Layer 6 of a small transformer language model trained on English Wikipedia (12 layers, counted from 0, width 128).
A neuron's activation on a vector x is SiLU(gate . x) times (in . x), where the dot is the dot product.
The model reads these tokens: "sh" "or" "t" "-" "w" "av" "el" "en" "g" "th " "par" "t " "of " "the " "st"

The vector x that enters this layer's MLP at each token. A number n stands for (n - 500) times 0.0043.
0 "sh": 394 620 556 440 660 643 310 659 567 470 398 538 640 280 464 364 704 282 563 421 240 236 303 284 431 517 675 728 396 656 705 403 487 352 520 577 468 459 521 283 384 573 607 613 569 324 443 504 442 595 349 553 514 700 344 562 409 289 499 471 445 294 464 421 608 681 482 381 563 400 370 430 433 567 482 493 424 414 461 517 377 613 351 448 540 709 569 539 636 704 450 364 332 514 383 351 375 330 466 578 432 485 550 494 803 560 506 459 493 523 542 542 922 399 320 538 652 387 431 419 572 448 266 597 633 357 620 630
1 "or": 547 463 767 438 497 649 473 580 263 401 343 551 615 452 487 354 453 236 369 471 345 249 364 399 288 466 439 546 345 510 654 360 405 414 562 371 545 698 549 529 410 580 684 519 529 393 363 399 455 416 231 550 397 621 463 572 425 670 411 470 572 462 528 562 659 526 505 420 812 490 381 324 370 525 544 340 548 506 452 519 316 579 537 538 529 679 544 421 678 621 364 462 546 472 370 629 411 812 469 503 438 449 491 542 439 441 684 542 484 450 426 788 971 547 414 606 598 509 545 503 564 430 416 488 865 249 480 638
2 "t": 515 402 575 647 544 260 370 488 552 427 235 408 836 292 543 624 506 378 706 392 283 428 472 504 539 578 314 566 618 497 619 421 506 490 697 359 584 700 647 383 300 574 398 448 500 555 513 420 415 535 524 741 318 715 501 388 462 414 558 449 412 574 471 491 510 454 304 636 586 520 567 524 559 600 593 715 598 748 490 497 274 525 597 365 414 540 386 745 278 747 330 476 458 472 281 481 393 565 412 490 669 312 554 309 224 417 812 289 537 410 402 221 661 586 547 638 515 507 678 572 478 470 386 606 383 583 586 728
3 "-": 305 796 624 487 687 401 464 524 472 445 440 611 692 618 426 736 594 374 510 537 198 671 378 402 463 514 517 509 417 657 560 531 541 450 823 602 471 706 687 533 502 537 480 474 417 419 339 457 706 670 509 465 487 781 573 431 568 464 554 637 440 407 559 472 495 582 515 463 606 483 376 378 377 578 620 505 537 315 510 566 305 644 631 32 531 654 614 458 449 562 499 617 527 506 573 179 388 436 421 371 469 595 690 473 561 521 454 371 886 528 712 406 487 532 485 586 513 566 270 560 620 494 581 574 695 317 519 434
4 "w": 474 453 561 562 493 606 633 461 380 710 394 558 626 391 367 544 770 331 311 471 327 292 418 622 535 365 435 600 285 295 368 431 657 646 505 356 369 676 585 322 497 429 476 172 528 575 260 555 555 635 462 366 494 640 343 708 400 414 309 502 540 373 605 471 516 593 731 578 590 394 333 530 149 585 585 504 375 508 313 560 526 530 527 535 413 722 641 454 459 588 223 572 381 633 231 398 369 357 384 557 450 684 437 454 616 463 482 573 346 613 592 351 515 526 370 494 888 435 428 510 605 520 538 534 465 408 675 555
5 "av": 431 568 460 688 544 550 319 431 402 647 408 465 543 512 502 298 634 369 578 415 475 173 383 642 414 373 405 620 389 533 577 536 568 702 649 380 498 696 574 444 510 523 394 595 403 409 571 347 453 498 666 612 530 618 426 519 253 435 486 420 311 266 629 431 710 488 631 252 548 627 188 606 446 641 540 408 450 474 608 406 277 688 323 636 461 594 606 368 532 510 536 565 506 474 409 517 474 504 652 377 577 381 452 456 706 422 879 289 491 684 647 487 559 369 732 437 825 482 783 624 560 440 542 555 375 252 396 569
6 "el": 508 585 418 639 407 587 273 448 481 336 187 270 665 401 502 453 638 291 662 337 500 380 392 557 569 715 399 483 353 613 485 517 586 311 771 466 451 669 559 510 275 523 385 429 589 469 399 461 409 497 290 456 391 564 522 401 459 390 574 423 510 581 723 429 591 663 436 567 574 333 637 629 352 644 582 396 586 727 448 734 501 612 559 380 514 451 417 519 754 584 673 326 829 410 366 545 494 669 432 330 718 243 410 406 375 459 509 397 633 498 587 562 739 561 325 436 655 294 573 466 641 411 570 537 565 385 451 644
7 "en": 531 546 466 332 545 512 451 440 724 403 452 315 533 241 531 569 544 339 482 494 339 341 453 488 283 529 339 391 410 458 850 409 437 458 622 662 474 489 408 591 469 322 672 351 533 385 281 578 347 618 382 600 592 414 707 576 581 596 482 712 611 498 223 476 520 349 453 367 427 617 593 534 385 539 672 565 634 545 501 572 428 472 665 511 487 690 808 612 591 552 501 380 373 265 171 583 392 603 372 324 613 378 511 346 431 570 578 421 424 586 448 163 793 362 393 565 677 616 484 479 483 584 332 436 599 449 739 704
8 "g": 676 686 617 254 679 391 371 414 654 337 484 235 535 589 404 413 526 409 422 418 355 251 419 610 627 281 587 421 424 549 692 556 691 559 606 468 351 463 440 667 361 486 764 268 542 481 494 570 401 568 470 631 560 733 541 407 596 581 575 405 415 392 180 322 475 596 617 301 519 587 578 479 278 455 532 433 512 497 340 497 547 454 726 443 305 749 590 475 564 536 368 273 405 377 320 476 487 383 627 555 617 581 518 335 350 564 759 505 345 519 565 197 445 354 299 486 515 506 504 589 665 517 347 476 506 496 626 606
9 "th ": 501 700 526 301 554 418 566 371 517 581 334 447 635 730 383 395 621 326 348 520 313 373 431 525 258 394 455 498 309 578 323 321 542 364 808 262 214 481 485 488 467 548 454 306 399 403 307 604 479 601 451 641 420 678 596 214 536 480 572 643 532 407 289 459 325 559 548 562 507 343 617 621 313 624 592 577 413 426 586 645 436 721 430 456 466 795 647 397 584 613 547 602 427 364 543 463 558 362 405 611 567 350 484 489 665 559 702 447 523 579 370 333 691 401 447 605 453 464 319 415 440 385 544 434 668 335 683 286
10 "par": 462 550 478 402 453 630 525 301 473 721 520 499 614 570 337 466 436 375 538 397 282 365 558 666 327 522 442 672 773 350 462 431 509 278 698 436 500 370 647 606 448 363 508 499 349 394 351 613 525 393 409 392 417 481 592 455 623 444 382 455 905 291 401 509 623 293 643 414 788 515 563 548 313 626 421 511 376 495 341 587 386 647 447 216 536 641 559 261 464 660 355 613 562 693 537 431 697 603 472 631 246 419 374 436 528 393 649 459 385 602 347 546 809 605 406 375 525 560 362 484 451 778 750 511 451 546 658 331
11 "t ": 624 620 602 514 412 511 491 335 528 667 406 462 427 459 338 463 664 292 509 681 193 524 512 531 379 360 321 616 626 444 246 246 309 421 770 374 574 501 715 540 195 400 534 712 430 442 375 470 538 581 542 822 470 567 574 338 555 540 720 525 553 761 431 379 485 525 689 551 458 435 628 630 442 612 526 494 561 483 500 771 447 516 448 312 623 548 577 521 593 718 464 607 467 589 503 477 524 401 428 702 504 401 460 492 657 359 629 442 630 606 377 484 669 407 514 663 379 551 179 623 199 489 465 689 300 607 702 177
12 "of ": 718 552 565 385 423 585 638 501 471 698 354 451 689 589 423 539 549 336 322 671 475 421 373 602 483 338 354 568 426 681 469 440 753 516 715 515 383 607 478 351 345 522 518 580 257 552 151 506 497 680 577 400 367 788 493 433 627 617 566 551 746 649 556 409 365 455 731 352 589 409 561 335 549 436 564 477 467 355 578 614 433 609 561 566 548 391 542 426 484 758 509 817 614 441 531 398 922 480 351 673 419 367 573 395 636 615 628 498 607 307 447 535 443 560 578 447 389 643 515 404 581 639 624 522 436 287 549 505
13 "the ": 809 641 544 516 554 577 515 473 449 715 340 659 462 348 408 736 521 347 334 547 462 483 218 633 340 554 460 625 460 565 474 242 615 443 792 352 336 663 649 491 477 481 424 518 368 613 304 392 565 578 636 456 531 732 558 476 777 382 485 578 698 397 522 502 377 498 567 449 559 551 566 478 434 468 454 623 483 528 503 674 437 638 616 428 443 679 574 413 376 669 591 748 542 607 623 266 500 359 386 464 422 342 542 280 636 393 384 352 616 393 290 344 480 671 563 601 444 606 401 533 601 668 531 452 305 450 702 321
14 "st": 400 467 646 490 450 619 293 528 341 553 430 529 428 397 518 562 636 493 726 270 573 265 469 636 349 619 555 646 316 298 448 361 622 507 669 390 599 550 424 302 552 445 265 381 556 404 278 466 546 422 636 611 506 674 509 430 554 173 585 473 578 370 461 351 426 410 809 578 473 441 569 441 316 378 429 579 322 698 274 434 590 691 668 381 391 701 486 837 559 657 332 575 535 633 418 200 725 492 547 553 582 412 525 434 568 414 459 544 557 609 452 437 688 578 457 484 704 366 422 561 397 430 611 692 570 453 738 326

Each question shows the input weights of one neuron of the MLP. A number n stands for (n - 500) times 0.0022.

n99 gate: 595 560 543 470 509 503 524 568 582 281 622 467 549 414 674 664 608 445 350 525 600 547 542 295 500 506 663 533 616 527 549 428 607 593 479 620 479 591 346 392 476 395 578 413 567 529 641 364 550 689 229 485 411 518 488 453 554 357 280 673 639 276 621 399 532 606 363 419 462 382 607 305 439 588 525 527 409 448 547 581 512 445 500 640 378 453 491 425 455 380 494 471 434 353 454 429 563 427 515 464 515 477 573 545 431 472 409 445 395 572 343 296 576 467 602 500 361 512 599 437 536 682 605 518 529 707 476 339
n99 in: 504 458 436 579 349 356 632 592 559 524 510 423 388 377 398 669 536 458 412 540 367 439 510 680 490 480 625 565 483 650 277 479 475 684 561 672 397 510 571 528 531 532 621 431 346 169 238 459 557 400 711 475 634 634 461 590 476 325 302 759 442 514 423 504 583 628 609 259 616 524 521 575 448 493 359 544 601 648 460 609 432 463 469 537 514 283 455 493 558 452 507 722 611 401 525 507 558 563 603 452 552 527 229 595 541 549 410 482 420 418 645 325 225 521 454 507 445 261 429 778 613 311 552 404 371 567 489 562
Its two highest activations, in order, are on tokens 13 "the ", 1 "or"

n230 gate: 553 669 463 386 516 448 458 657 448 497 651 431 289 586 455 494 410 620 538 497 579 564 387 572 383 506 640 367 445 490 457 613 493 491 420 539 406 736 400 249 376 480 386 626 365 509 387 350 481 591 476 497 596 566 543 486 339 421 572 543 564 443 566 480 425 503 506 788 676 503 348 605 605 537 659 551 353 612 619 372 510 689 474 497 320 519 464 526 545 438 644 483 494 562 573 551 403 246 484 315 493 456 704 606 468 663 634 798 552 319 490 513 648 575 573 450 376 233 620 587 316 452 487 487 535 620 388 506
n230 in: 517 579 580 219 363 558 575 645 559 371 546 592 556 397 612 395 355 377 634 520 695 414 607 628 317 548 431 490 458 447 600 542 464 427 500 598 438 470 473 540 651 513 621 546 493 522 526 452 490 663 483 360 243 402 493 571 539 279 402 694 384 420 632 546 510 411 471 754 702 457 301 599 441 548 563 648 359 444 452 419 335 500 513 623 503 545 369 387 545 451 591 717 474 541 453 290 516 477 383 695 566 385 418 642 582 547 457 437 448 409 754 645 541 513 503 633 386 578 607 601 387 620 376 636 478 490 719 594
Which token does this neuron like most? 8 "g"

n118 gate: 543 379 571 424 569 620 536 354 570 464 420 332 546 562 441 361 506 218 473 522 436 521 660 524 439 411 612 593 311 463 450 551 592 488 452 606 648 485 472 625 565 658 491 473 386 594 566 467 506 388 368 537 423 365 352 358 404 365 372 416 497 583 457 411 475 574 578 530 563 640 362 256 607 398 642 500 512 334 491 392 581 571 552 556 593 592 470 497 491 539 344 416 442 361 389 527 698 690 464 409 488 559 635 357 533 519 488 478 612 371 751 405 550 739 438 284 385 440 491 473 551 617 473 557 438 456 537 635
n118 in: 436 497 708 647 556 678 704 481 497 466 481 551 522 439 506 552 406 465 803 582 525 697 531 453 484 497 459 438 494 532 539 351 703 636 534 550 606 506 596 519 488 500 443 500 605 552 553 509 433 441 507 439 574 467 500 376 279 516 362 687 596 825 525 455 484 402 562 625 500 585 468 463 655 559 612 618 572 503 412 666 425 652 487 546 410 438 519 344 615 582 536 547 415 506 749 686 344 516 544 728 538 564 367 515 588 289 595 628 487 431 414 468 555 475 609 513 566 326 465 572 491 347 578 553 663 290 417 522
Which token does this neuron like most? 1 "or"

n12 gate: 409 537 305 460 717 537 611 451 577 464 382 423 484 616 530 566 503 500 614 478 453 205 604 503 478 584 571 350 518 453 509 357 441 384 454 270 448 410 443 503 575 573 608 512 276 467 623 536 515 482 395 406 591 408 669 587 506 568 571 648 334 458 577 388 613 503 497 439 573 583 609 485 699 455 616 351 432 544 590 388 530 634 380 664 400 530 549 476 353 503 351 569 515 359 491 664 439 572 570 411 497 440 432 579 730 626 463 635 568 363 390 345 539 549 491 353 377 628 345 601 500 546 543 433 530 333 278 582
n12 in: 483 477 517 300 420 277 570 615 383 431 429 608 632 538 634 330 290 353 523 336 473 516 437 333 550 490 386 736 457 551 473 367 541 445 536 433 567 379 626 655 746 445 527 527 564 484 387 592 552 417 379 646 677 591 445 291 580 375 544 500 322 438 534 578 328 382 371 453 352 399 395 513 389 493 647 493 406 401 402 413 358 429 346 455 560 585 630 636 414 370 424 593 423 587 456 209 391 771 607 610 588 324 329 454 550 404 470 466 363 530 456 716 503 467 370 660 724 500 459 493 633 493 440 533 566 523 578 477
Its two highest activations, in order, are on tokens 9 "th ", 1 "or"

n183 gate: 516 561 670 439 669 462 301 509 577 434 561 613 510 549 616 484 638 546 575 693 675 368 561 609 830 462 391 446 345 464 231 484 604 624 456 424 564 468 578 319 412 533 503 439 448 481 599 327 453 427 430 507 611 503 676 463 557 661 551 562 541 566 535 542 201 453 339 576 469 638 519 406 607 550 526 465 535 376 273 552 506 435 442 661 348 538 548 427 379 442 421 473 561 521 581 402 459 549 576 433 574 522 596 263 385 350 365 555 519 554 650 730 494 331 405 532 481 459 263 433 554 443 672 525 531 540 601 643
n183 in: 278 709 361 509 485 491 364 604 509 566 451 463 445 602 390 565 484 475 592 427 469 278 434 533 336 533 585 602 635 359 426 584 469 401 351 485 437 579 580 497 482 553 579 449 568 538 563 622 691 512 572 441 361 412 327 424 440 448 388 534 247 438 610 666 510 444 599 533 551 351 463 316 362 595 343 664 327 657 310 535 479 359 585 673 494 604 436 548 500 591 516 591 627 465 599 449 392 546 470 509 534 438 597 482 430 497 552 620 542 350 698 671 529 285 733 568 515 488 460 518 467 476 455 500 521 597 460 458
Which token does this neuron like most? 7 "en"

n47 gate: 416 391 437 439 491 576 374 491 479 336 736 553 571 419 546 489 343 461 400 463 740 417 485 518 515 652 515 488 398 393 575 683 408 627 382 520 345 385 440 458 664 491 462 500 506 741 520 454 494 538 497 583 518 662 563 537 485 382 447 746 607 623 479 411 389 531 474 617 667 441 568 351 432 528 545 546 556 423 531 500 564 386 497 344 381 391 491 506 419 494 557 613 605 654 548 442 639 328 599 620 470 300 636 572 585 518 432 440 579 523 476 500 665 529 608 426 506 303 494 485 671 515 322 547 500 477 518 483
n47 in: 494 385 633 436 329 468 529 522 446 475 526 606 432 467 425 491 503 627 481 434 452 160 548 455 446 475 497 449 481 416 422 456 445 361 594 402 570 721 621 405 660 735 513 608 665 627 576 509 556 357 487 640 575 469 474 424 285 455 535 814 597 681 314 316 473 478 519 564 650 535 555 450 490 574 425 509 561 273 567 283 550 618 423 531 475 525 420 459 367 462 625 442 554 491 412 384 291 455 408 230 506 544 500 585 596 620 561 403 519 475 630 407 500 408 654 383 436 633 412 449 614 487 497 443 672 318 432 538
On which token does it fire most, and how strongly? 10 "par", at about 0.38

n233 gate: 564 437 354 288 461 447 506 394 533 532 711 584 660 671 576 672 558 473 442 419 464 602 619 539 557 526 348 506 633 461 448 601 397 549 494 512 542 539 549 405 667 381 449 321 669 650 363 412 378 524 695 381 509 578 470 416 432 584 419 567 450 503 675 506 450 389 332 631 532 518 512 509 464 466 476 641 662 409 556 477 689 436 467 465 553 529 407 630 390 587 620 593 393 609 540 594 583 539 646 708 374 687 555 447 607 320 338 445 584 411 582 582 509 527 540 494 476 586 279 432 450 435 425 364 512 549 448 375
n233 in: 656 497 494 518 515 474 559 578 574 540 405 384 476 506 448 408 439 581 526 549 360 581 433 565 680 365 547 453 378 756 660 637 327 381 555 441 265 464 344 424 538 600 462 462 428 548 345 457 588 439 564 362 578 520 680 463 520 399 571 479 474 612 453 616 500 632 340 477 512 293 354 434 458 559 344 520 515 536 402 421 605 440 541 400 436 385 338 555 433 547 573 761 365 545 530 567 348 563 629 368 313 500 429 433 256 647 559 530 400 427 545 360 557 591 621 557 535 494 591 494 596 503 482 433 552 412 413 465
Which token does this neuron like most? 14 "st"

n190 gate: 488 340 406 544 594 506 509 497 301 413 461 461 578 334 393 474 530 397 411 574 473 459 432 571 308 555 447 403 556 569 533 655 485 529 532 688 585 363 624 470 398 382 488 535 701 666 418 660 583 421 512 434 533 397 319 626 635 387 509 591 233 520 384 422 450 549 558 515 698 565 662 564 515 416 651 453 542 389 515 432 567 511 411 583 544 483 524 623 565 447 445 592 346 531 572 474 380 515 509 580 572 592 497 529 535 307 625 470 364 471 606 850 506 544 509 386 343 585 473 488 482 477 645 409 616 466 458 597
n190 in: 548 573 455 386 398 529 433 431 465 393 654 379 429 593 460 437 554 491 503 524 473 460 561 392 292 469 597 529 410 533 410 506 675 528 607 561 643 353 602 584 445 503 441 518 562 560 532 644 415 418 564 440 422 463 425 329 541 651 397 359 195 443 615 479 448 509 445 389 581 565 455 425 376 402 446 691 650 443 601 402 384 571 274 463 622 509 535 491 384 564 503 394 491 654 652 462 372 512 567 450 441 649 310 552 500 515 674 494 573 500 497 556 500 558 515 619 573 570 536 384 364 451 678 637 477 764 390 541
Its two highest activations, in order, are on tokens 13 "the ", 7 "en"

n32 gate: 546 427 392 515 588 458 448 542 579 443 604 482 432 441 705 459 459 466 482 630 377 655 403 503 591 506 667 515 494 522 410 494 457 591 554 467 621 518 605 762 554 550 357 594 322 579 594 512 406 663 418 586 546 571 497 554 599 408 451 565 449 367 524 417 618 633 240 294 500 579 580 396 466 398 519 566 652 306 348 549 695 521 612 488 470 598 515 657 687 497 400 487 336 532 624 416 449 620 379 657 448 387 424 581 539 605 497 661 421 666 692 494 482 488 640 466 552 359 578 443 590 578 512 542 539 385 682 672
n32 in: 604 317 399 528 626 469 441 549 516 394 453 369 469 642 473 672 478 494 485 532 441 533 368 534 506 376 568 435 549 381 576 515 547 539 445 515 349 494 478 424 339 481 429 540 472 410 691 400 416 540 375 465 569 302 412 429 280 438 342 519 546 473 375 544 464 440 524 478 515 571 447 588 478 584 743 476 714 547 539 625 604 416 670 506 363 485 441 525 445 732 424 609 608 358 443 497 454 531 651 555 459 482 503 594 589 525 699 399 577 623 595 278 614 528 227 767 537 469 494 472 791 635 392 374 421 410 494 564
Which token does this neuron like most? 8 "g"

n287 gate: 462 689 466 500 671 363 449 417 584 407 364 439 500 662 404 428 302 614 523 423 592 474 769 706 331 451 436 507 467 439 631 447 558 578 437 393 527 514 493 559 507 358 639 450 398 445 524 450 562 718 528 455 665 405 294 475 617 384 412 348 626 513 836 493 267 408 287 607 490 642 558 586 605 624 747 483 754 473 398 529 527 467 480 357 633 632 574 630 610 594 625 468 301 471 651 706 533 473 483 456 456 418 601 676 513 524 659 507 513 457 603 633 457 379 607 404 608 413 597 601 670 547 446 560 550 477 387 339
n287 in: 370 414 477 516 532 478 233 550 459 522 564 497 816 370 478 612 529 532 630 430 497 600 405 366 608 456 554 509 380 548 565 509 610 491 481 560 544 625 373 490 413 585 427 630 577 620 563 309 497 475 487 610 536 614 448 404 484 478 557 350 412 314 442 558 533 422 362 801 563 379 732 537 375 517 432 418 392 571 520 558 472 512 315 565 541 469 656 563 282 446 385 602 611 527 519 412 443 529 706 563 558 584 414 390 586 597 497 432 564 532 422 481 441 716 568 422 315 560 356 472 639 491 767 585 301 417 261 588
On which token does it fire most, and how strongly? 5 "av", at about 1